Layer 6 of a small transformer language model trained on English Wikipedia (9 layers, counted from 0, width 128).
A neuron adds its activation times its output weights to the MLP's output. To switch it off is to set its activation to zero at one token and run the rest of the model.

Output weights of the MLP neurons that the questions are about. A number n stands for (n - 500) times 0.0044.
n44: 445 461 553 464 483 512 565 499 531 466 554 483 559 431 529 489 538 424 426 513 506 427 536 536 459 433 467 548 500 557 496 463 423 435 457 379 452 483 457 541 437 483 512 458 557 540 593 478 488 548 473 563 470 451 497 533 497 528 449 564 453 576 508 562 496 409 527 536 462 458 548 580 533 554 476 497 463 599 537 514 486 514 508 577 480 447 486 477 539 424 468 544 495 518 523 449 531 539 474 490 488 545 466 495 455 498 522 461 470 487 457 536 438 531 417 463 464 552 480 579 557 415 506 539 637 517 492 480
n63: 461 526 510 525 553 503 548 490 565 477 527 530 466 478 487 478 446 461 484 478 513 492 523 489 518 582 483 452 553 670 469 523 543 491 502 547 508 502 525 434 493 509 570 461 446 496 480 504 536 529 618 462 420 472 526 486 490 498 487 483 467 470 482 543 445 465 474 521 485 499 504 507 463 527 488 463 512 454 458 519 467 480 551 592 477 448 454 385 562 578 535 466 511 535 584 438 475 467 474 480 589 499 525 507 453 522 494 517 519 543 511 509 513 493 555 542 461 476 468 497 538 459 520 540 473 499 428 536
n137: 576 459 504 435 596 520 547 526 499 522 409 482 499 466 525 532 466 595 510 535 534 462 501 488 501 515 468 538 540 452 503 472 574 508 439 544 462 461 497 635 463 545 486 541 468 534 524 510 489 535 516 479 516 485 467 540 497 492 442 505 557 529 510 531 426 504 553 503 528 403 478 537 529 511 499 545 483 522 503 450 500 412 409 545 544 514 537 403 521 491 507 468 482 510 467 609 520 418 463 507 597 586 574 536 505 522 511 501 549 441 365 520 429 533 424 602 471 471 448 449 471 426 436 483 521 497 534 434
n145: 414 402 468 453 493 486 498 579 506 446 493 527 464 405 491 523 581 453 540 474 560 528 482 494 479 538 540 483 510 529 539 551 493 501 472 542 450 529 481 526 469 539 508 492 456 541 512 521 509 507 471 553 476 450 485 485 531 510 490 504 534 492 467 423 562 481 530 468 527 518 486 501 467 494 565 521 532 458 507 538 531 501 541 493 481 516 468 518 390 527 484 530 519 475 562 616 528 466 443 515 532 475 517 443 521 416 506 461 502 483 471 475 498 484 545 593 523 496 500 479 464 441 479 551 572 521 535 460
n182: 460 485 521 390 528 525 493 446 539 528 486 485 598 482 516 537 481 522 511 517 452 448 446 502 505 473 529 518 466 604 472 511 494 519 465 525 422 483 517 539 543 472 471 389 474 468 509 516 512 487 504 536 469 524 552 521 545 459 547 510 534 473 559 491 584 480 514 492 455 489 511 514 473 522 453 540 456 418 486 546 489 504 526 433 476 538 481 533 414 443 497 512 503 459 561 464 501 447 562 511 540 473 444 485 525 497 563 470 498 482 471 486 485 557 469 556 522 525 551 499 509 481 524 492 475 502 551 522
n233: 499 502 501 520 453 545 482 453 501 496 487 540 496 507 500 543 499 406 468 462 505 426 536 413 486 595 466 509 464 469 476 530 482 574 457 483 442 513 423 486 590 467 515 521 575 516 439 497 482 496 519 473 510 423 548 494 490 538 401 509 416 491 401 500 467 520 503 489 510 574 503 519 486 537 595 609 580 477 445 482 520 543 544 557 455 526 484 484 561 529 557 514 522 524 455 493 421 491 488 364 494 553 509 547 467 552 509 581 522 527 460 541 567 491 462 560 539 556 424 422 527 500 489 525 465 555 445 493
n337: 399 500 515 525 494 499 487 434 545 489 508 469 478 446 451 522 498 480 508 489 474 440 485 557 517 552 510 555 450 620 380 568 538 510 534 437 488 510 523 530 513 472 514 420 505 488 497 558 500 529 481 522 472 508 417 500 459 546 538 507 480 506 544 466 544 552 513 500 464 529 508 486 468 480 504 608 465 447 513 442 494 404 512 499 479 467 515 477 572 527 564 476 539 534 465 519 522 538 511 567 492 410 561 464 495 506 549 480 542 491 565 541 438 518 470 504 448 441 467 630 427 519 448 420 488 477 593 488
n342: 581 535 504 494 469 553 518 511 394 449 589 464 493 479 558 481 573 543 571 569 493 492 489 446 442 532 550 458 508 483 457 429 412 483 476 483 496 539 583 529 493 461 521 531 561 426 463 524 433 557 461 483 593 488 516 435 448 499 460 573 557 509 461 453 434 438 478 541 474 495 483 577 413 496 475 573 467 461 541 419 603 528 452 503 512 485 615 472 520 429 457 459 487 471 544 455 467 489 484 528 634 477 484 461 474 437 535 496 487 506 515 481 445 537 430 557 529 483 468 544 544 382 535 542 522 541 570 579
n387: 514 486 467 515 443 452 450 501 493 440 451 525 476 432 546 572 516 416 470 567 489 475 479 521 446 550 530 481 576 513 486 526 476 460 490 513 524 525 511 490 518 521 515 469 471 467 499 481 562 473 494 554 460 509 501 506 512 489 577 435 561 476 504 476 569 549 447 506 467 557 453 511 522 507 467 487 430 462 446 487 498 551 480 515 456 519 526 493 453 595 503 513 488 558 474 389 523 468 478 508 484 581 499 475 531 511 423 537 494 496 494 524 517 484 493 496 499 502 492 513 479 458 515 531 541 409 500 512
n392: 501 477 462 524 458 563 553 519 581 532 459 531 556 430 500 451 496 521 551 502 440 462 479 477 400 458 519 515 484 462 580 453 488 496 383 497 484 545 441 505 531 484 530 481 536 543 513 500 539 424 422 534 480 494 504 473 509 458 516 585 543 462 491 485 444 470 607 495 574 491 482 526 540 550 544 515 445 584 497 560 435 532 547 534 566 481 457 467 441 548 505 438 427 481 568 497 517 526 480 445 456 556 539 438 482 464 524 434 486 488 495 477 506 531 536 524 523 474 504 483 523 466 578 491 481 457 519 515
n402: 463 488 486 521 517 506 454 498 514 469 495 517 494 500 478 490 473 482 508 487 511 520 474 478 508 532 512 499 502 972 518 492 496 487 503 478 521 477 552 478 524 491 497 480 510 525 459 474 499 516 577 536 465 521 483 474 477 525 484 538 495 508 520 489 504 511 494 496 486 488 517 473 494 495 506 469 513 513 510 513 521 477 485 476 480 486 459 473 446 528 594 501 528 488 479 473 489 478 476 500 494 501 480 508 485 504 511 481 514 513 465 491 522 496 534 519 505 485 508 518 512 483 507 469 522 485 504 503
n428: 539 596 495 510 501 471 512 525 488 462 504 496 542 499 536 597 485 512 406 574 499 480 548 522 495 521 506 515 513 451 473 401 495 493 466 439 452 490 466 514 500 513 529 466 545 424 549 500 496 595 504 551 520 503 435 523 564 458 446 495 452 506 537 575 540 508 554 482 520 462 488 462 492 419 459 462 490 491 545 442 500 490 444 520 496 472 499 586 498 448 448 482 417 439 548 459 473 513 541 499 497 525 490 463 484 502 526 528 462 423 451 524 506 519 606 511 606 514 570 555 490 441 545 508 481 481 552 513
n501: 496 521 552 559 496 485 465 463 498 535 526 474 535 549 541 479 537 448 521 557 492 510 503 451 508 578 498 561 522 490 498 459 470 528 518 514 504 477 532 528 516 511 500 558 483 422 450 505 483 528 440 506 532 486 571 490 507 471 460 516 481 484 423 466 501 459 523 466 512 501 579 494 451 509 534 547 520 499 449 481 498 542 457 536 482 527 512 511 539 545 482 531 512 493 506 510 506 485 505 562 500 476 558 470 524 475 521 520 508 524 486 486 521 518 484 382 459 433 497 448 525 510 502 454 466 509 376 455
n592: 482 529 495 501 555 544 501 472 486 432 524 478 522 455 561 519 547 509 559 444 516 474 482 531 397 491 511 456 515 512 514 469 505 452 513 511 506 526 523 508 470 493 501 508 548 522 485 543 520 481 471 562 531 548 511 478 476 521 554 514 539 492 573 442 501 428 511 521 430 497 489 465 511 481 527 543 533 500 455 460 565 519 518 422 415 490 454 472 436 535 483 527 495 467 483 506 482 427 486 538 463 474 463 504 496 500 530 499 451 518 569 410 524 517 530 473 507 515 508 541 500 558 509 491 499 459 490 491
n697: 460 478 439 471 517 466 546 553 463 510 506 440 425 551 453 561 531 458 579 503 517 488 462 521 484 458 459 462 577 524 471 455 488 556 552 463 434 480 523 499 493 484 443 483 556 472 411 577 523 460 449 559 466 511 537 518 524 544 518 486 477 567 518 516 557 446 466 538 458 505 437 473 504 525 455 493 491 526 501 449 507 513 482 475 445 456 554 506 391 475 487 486 524 460 494 505 513 517 480 525 502 464 483 541 481 468 516 539 491 536 499 512 495 471 502 500 551 505 474 607 501 487 552 496 578 544 487 545
n751: 520 556 463 530 517 574 504 475 556 445 476 452 489 523 568 498 491 527 536 505 513 465 505 501 501 476 510 552 528 500 490 495 505 514 517 459 527 547 423 551 457 472 515 480 507 484 548 514 537 463 456 518 525 504 504 507 571 497 546 519 535 440 589 483 459 490 481 479 489 472 481 467 446 485 527 526 523 491 505 490 453 410 476 500 429 525 512 547 538 493 459 436 450 511 540 517 492 472 488 484 487 526 485 528 475 528 508 523 492 477 536 460 457 567 532 474 497 475 542 509 436 503 501 488 484 504 531 482

Each question names a token from some text and the token that comes next. It shows the activations a of the neurons there, in the order above. A number n stands for (n - 500) times 0.0068.

Then comes g, the gradient of the next token's log-probability with respect to the MLP's output, scaled to length 1. A neuron's effect is roughly proportional to its activation times (output weights . g). A number n stands for (n - 500) times 0.00089.

" Charts", then " =="
a: 500 496 554 500 497 708 498 475 495 481 481 487 481 576 500 479
g: 563 122 600 520 303 552 600 551 504 414 520 498 434 426 607 464 610 486 686 300 476 494 503 297 540 517 434 571 531 513 439 336 647 447 619 565 484 501 548 435 628 477 516 619 662 539 628 332 424 471 479 613 513 223 492 674 602 602 390 628 495 514 464 409 701 582 449 530 514 506 364 534 502 531 566 522 537 387 479 423 551 329 510 267 536 622 362 637 618 507 620 431 470 507 412 357 507 458 486 462 488 682 589 485 460 442 534 548 416 512 380 320 637 590 490 591 479 447 597 378 476 522 653 491 595 455 451 465
Which neuron, switched off, lowers the next token's probability most? n233

" elections", then ","
a: 497 495 568 500 494 500 475 500 482 498 488 500 492 775 500 494
g: 535 407 503 590 459 590 423 617 560 544 562 495 292 626 648 363 625 493 638 513 459 593 439 582 483 338 679 345 609 384 393 623 508 597 519 574 436 600 490 294 547 466 364 510 549 491 389 574 426 518 544 495 492 386 584 412 282 424 554 512 596 528 584 283 576 478 459 590 405 488 426 513 413 568 331 410 354 466 467 481 450 497 624 457 442 342 382 532 488 613 506 658 368 576 620 603 638 441 620 501 381 465 552 282 668 529 485 641 549 570 697 439 602 554 467 434 436 563 586 678 522 557 380 486 271 631 309 541
Which neuron, switched off, raises the next token's probability most? n137

" title", then " track"
a: 500 500 595 500 497 500 475 500 808 481 497 500 497 763 500 500
g: 487 628 409 517 594 456 492 451 521 515 473 658 299 455 598 518 417 405 441 648 492 437 501 620 214 587 347 538 653 421 577 459 587 608 339 465 479 626 503 459 465 645 379 547 552 437 492 463 577 398 490 446 358 466 384 479 603 682 403 437 239 520 474 514 479 703 475 487 504 477 517 655 574 316 492 350 491 552 702 456 486 455 422 337 507 636 516 596 575 638 496 470 423 485 437 488 432 372 513 613 570 633 606 369 637 570 517 724 466 521 360 654 462 519 546 517 431 542 611 420 396 311 499 582 722 541 328 472
Which two neurons, each switched off alone, lower its probability most, in order? n387, n137

" that", then " position"
a: 500 500 491 499 644 492 476 475 475 496 478 500 491 619 496 491
g: 454 682 428 575 446 357 537 426 391 450 415 368 596 519 393 213 418 466 496 641 519 627 540 513 387 264 504 505 350 474 546 481 439 539 432 544 400 523 448 536 529 571 345 595 315 412 398 551 507 559 426 541 526 333 374 557 606 448 510 430 535 619 444 419 517 359 446 585 518 581 575 497 445 578 655 559 664 524 403 546 499 423 637 582 462 880 579 604 576 394 669 553 467 387 595 392 609 511 675 283 543 504 502 527 382 442 638 748 501 548 513 508 491 480 535 566 552 332 494 413 519 581 605 435 442 426 529 620
Which neuron, switched off, raises the next token's probability most? n592

" for", then " the"
a: 492 497 499 645 600 487 491 520 498 482 475 481 483 475 497 479
g: 537 365 540 456 576 532 572 528 608 522 668 331 586 427 435 350 455 387 769 441 513 459 379 341 389 497 557 445 512 564 381 432 550 469 593 536 507 493 447 427 451 440 489 561 435 544 502 440 593 631 550 399 554 687 512 487 551 538 590 698 619 382 455 466 629 368 381 489 630 464 617 401 503 577 347 459 598 624 269 446 514 526 471 592 545 571 617 425 264 638 510 432 572 426 486 612 497 558 305 551 544 581 457 522 449 505 414 442 609 528 331 467 650 623 583 503 585 510 625 124 428 388 467 509 572 529 665 328
Which neuron, switched off, lowers the next token's probability most? n145

" and", then " appoint"
a: 498 476 500 558 520 497 477 500 498 500 713 476 489 500 500 481
g: 463 498 396 517 525 638 583 446 403 517 468 563 597 495 266 505 528 644 353 359 592 518 731 459 386 496 337 612 527 532 563 682 426 544 475 657 510 498 498 641 709 383 327 529 383 642 450 426 557 581 589 273 492 204 418 588 466 402 550 558 515 462 543 546 453 484 483 542 438 583 530 670 675 479 474 495 473 444 399 610 663 536 510 371 470 593 296 535 386 620 506 378 493 635 535 562 593 374 496 322 473 515 585 419 510 544 412 377 468 456 516 663 608 606 379 524 754 420 559 376 554 472 426 488 471 460 386 434
Which neuron, switched off, lowers the next token's probability most? n402

" production", then " duo"
a: 500 499 505 500 499 498 500 500 551 498 500 500 493 475 500 489
g: 617 596 597 569 384 595 409 497 483 426 502 532 419 531 478 635 550 415 360 785 397 488 477 490 507 501 555 644 591 493 385 426 362 619 265 406 411 497 568 454 620 708 510 420 488 570 400 661 506 522 424 511 497 580 483 166 606 527 614 464 431 686 375 396 472 751 535 542 519 522 489 553 408 412 426 630 476 443 528 442 381 336 537 496 599 513 393 312 598 561 413 452 504 363 515 518 559 525 533 428 423 487 475 482 557 604 485 649 498 516 493 547 431 350 522 473 354 682 568 676 425 431 677 603 564 479 248 538
Which neuron, switched off, lowers the next token's probability most? n387

",", then " Econom"
a: 500 498 475 486 651 498 478 475 477 478 582 489 494 499 491 545
g: 674 649 558 374 450 530 822 638 495 370 316 489 419 462 571 649 413 533 459 475 461 600 442 496 467 459 344 547 450 456 331 484 518 593 390 430 631 542 458 544 474 602 516 498 484 397 858 477 374 415 455 421 546 398 491 630 593 440 387 417 548 443 400 484 470 717 631 396 433 288 442 553 428 455 585 502 598 431 548 713 439 524 390 543 518 367 420 497 698 398 458 514 582 560 486 670 514 574 395 469 602 533 596 499 508 325 519 481 462 465 401 614 426 574 337 538 559 645 434 587 334 602 425 587 440 440 521 601
Which neuron, switched off, lowers the next token's probability most? n751

" the", then " Top"
a: 498 499 482 490 493 500 487 498 481 485 584 475 480 761 495 498
g: 576 623 416 467 644 287 449 417 442 421 506 617 621 542 581 701 501 357 574 464 430 453 472 586 318 551 624 475 522 443 449 536 421 612 361 393 455 474 513 580 397 407 435 502 527 553 504 583 487 382 448 591 505 641 420 521 606 576 351 472 595 666 617 282 377 713 540 468 466 455 435 425 469 558 687 444 630 320 404 637 306 318 609 432 431 659 522 389 607 512 525 315 540 406 501 447 412 510 304 641 615 451 485 567 437 487 451 574 566 509 693 461 567 652 540 585 436 365 642 720 459 535 450 523 394 398 523 565
Which neuron, switched off, lowers the next token's probability most? n592

" following", then " Back"
a: 500 498 481 493 476 493 713 672 480 500 517 607 477 510 497 497
g: 407 526 476 376 413 430 439 548 543 380 446 507 430 447 613 649 650 487 299 513 294 324 529 521 532 613 487 490 364 532 419 382 389 519 256 458 519 414 395 477 628 495 496 497 597 430 630 528 520 404 395 624 497 363 579 502 446 362 589 527 366 583 618 486 532 442 529 575 442 636 581 567 522 521 399 413 348 495 606 511 557 441 604 522 459 445 494 478 546 591 358 476 448 516 456 459 674 638 381 614 639 491 472 496 647 630 539 486 630 544 619 655 344 379 403 564 458 511 414 910 523 609 608 453 680 361 629 376
Which neuron, switched off, lowers the next token's probability most? n337

" Music", then " video"
a: 500 496 684 500 483 687 500 485 575 483 495 500 485 531 500 511
g: 438 606 444 440 714 399 454 340 532 521 479 464 305 513 564 668 455 500 518 761 474 572 328 589 630 502 376 575 465 538 477 566 560 678 458 466 258 567 476 611 381 554 491 536 383 398 479 642 521 637 346 420 389 494 499 346 357 392 569 431 404 544 417 555 534 563 612 487 481 440 615 628 582 404 600 440 411 627 437 458 507 611 359 549 558 559 724 253 462 573 502 492 334 489 488 593 517 642 465 637 553 447 434 518 612 589 431 734 564 455 394 560 377 548 450 360 591 526 404 419 447 449 316 540 550 407 619 605
Which neuron, switched off, lowers the next token's probability most? n137

"-", then " Rank"
a: 493 610 500 491 483 487 500 500 500 478 619 500 569 495 496 492
g: 443 627 548 528 590 334 569 529 595 485 469 357 445 396 358 546 320 467 362 492 613 426 498 550 494 438 738 452 446 479 574 512 575 273 703 706 653 542 451 526 598 507 355 440 730 561 365 382 636 462 553 434 321 324 325 583 564 492 397 574 551 487 555 350 531 629 492 553 518 618 371 578 455 433 383 483 515 427 535 616 504 426 560 691 474 468 318 346 592 572 590 487 469 487 466 533 560 386 593 383 471 404 681 569 390 507 678 674 384 474 440 480 425 587 397 705 516 526 442 425 503 403 543 479 597 611 459 533
Which neuron, switched off, lowers the next token's probability most? n63

".", then "E"
a: 768 494 483 484 493 500 608 500 489 586 634 500 498 500 498 581
g: 541 573 475 467 417 662 561 519 485 572 399 595 602 642 500 540 638 647 456 546 477 481 537 447 455 513 467 528 535 389 665 349 481 372 340 468 451 520 617 507 614 684 393 465 620 591 313 503 708 407 421 415 450 447 622 633 548 495 221 561 377 600 706 566 544 496 416 463 449 582 548 554 478 543 432 482 544 422 480 619 577 321 363 447 490 511 606 298 699 430 429 440 431 601 563 519 202 536 534 514 518 609 347 517 437 404 448 516 562 407 485 558 519 459 310 443 444 613 687 470 568 341 511 632 458 347 372 660
Which neuron, switched off, lowers the next token's probability most? n44

" assessment", then " of"
a: 500 499 766 500 482 500 478 500 486 492 500 500 498 763 500 478
g: 514 442 531 554 480 654 507 216 482 453 245 599 721 590 397 580 428 656 593 486 459 499 599 438 295 507 522 498 535 458 509 476 552 329 569 429 557 591 467 663 398 457 660 569 439 413 631 452 550 493 404 421 694 672 643 595 410 537 472 409 714 517 552 483 427 442 445 553 524 443 385 484 597 524 474 569 503 437 496 429 671 562 293 506 575 485 758 391 530 533 548 382 604 481 486 334 503 584 410 497 518 558 460 659 404 418 395 504 581 396 391 547 598 588 453 546 350 466 428 504 415 479 441 581 326 310 715 435
Which neuron, switched off, lowers the next token's probability most? n137

" for", then " \""
a: 498 500 500 478 477 489 492 740 505 483 496 481 477 499 500 481
g: 595 768 452 595 447 347 560 415 308 421 517 585 531 527 532 682 473 468 612 415 405 414 585 655 623 447 376 384 437 455 564 690 590 538 351 555 428 569 428 458 431 382 497 734 599 396 395 415 647 612 336 512 552 345 469 467 596 365 439 428 247 584 522 587 541 521 447 558 515 362 455 462 686 515 596 574 616 511 536 509 401 594 632 410 432 445 374 516 405 560 569 731 566 571 515 504 394 699 645 525 573 523 504 478 483 535 559 575 402 520 473 471 370 379 536 544 420 480 351 386 617 620 491 370 415 300 511 465
Which neuron, switched off, raises the next token's probability most? n342

"amin", then " announced"
a: 500 500 500 476 497 499 500 500 500 500 500 500 496 500 475 640
g: 436 614 483 510 502 545 506 524 501 675 458 562 480 736 486 564 459 425 473 627 546 470 503 414 575 477 541 410 690 445 607 359 619 663 523 337 482 413 471 559 550 286 408 523 759 523 273 440 622 684 428 460 291 483 378 539 509 519 503 508 578 346 645 552 469 535 477 539 581 385 352 552 647 436 489 558 423 481 466 480 657 611 440 440 413 383 479 530 518 470 562 366 355 589 525 626 533 482 542 284 252 565 392 456 635 488 624 560 594 529 328 450 516 565 527 530 453 413 419 588 558 583 523 371 620 550 205 558
Which neuron, switched off, raises the next token's probability most? n697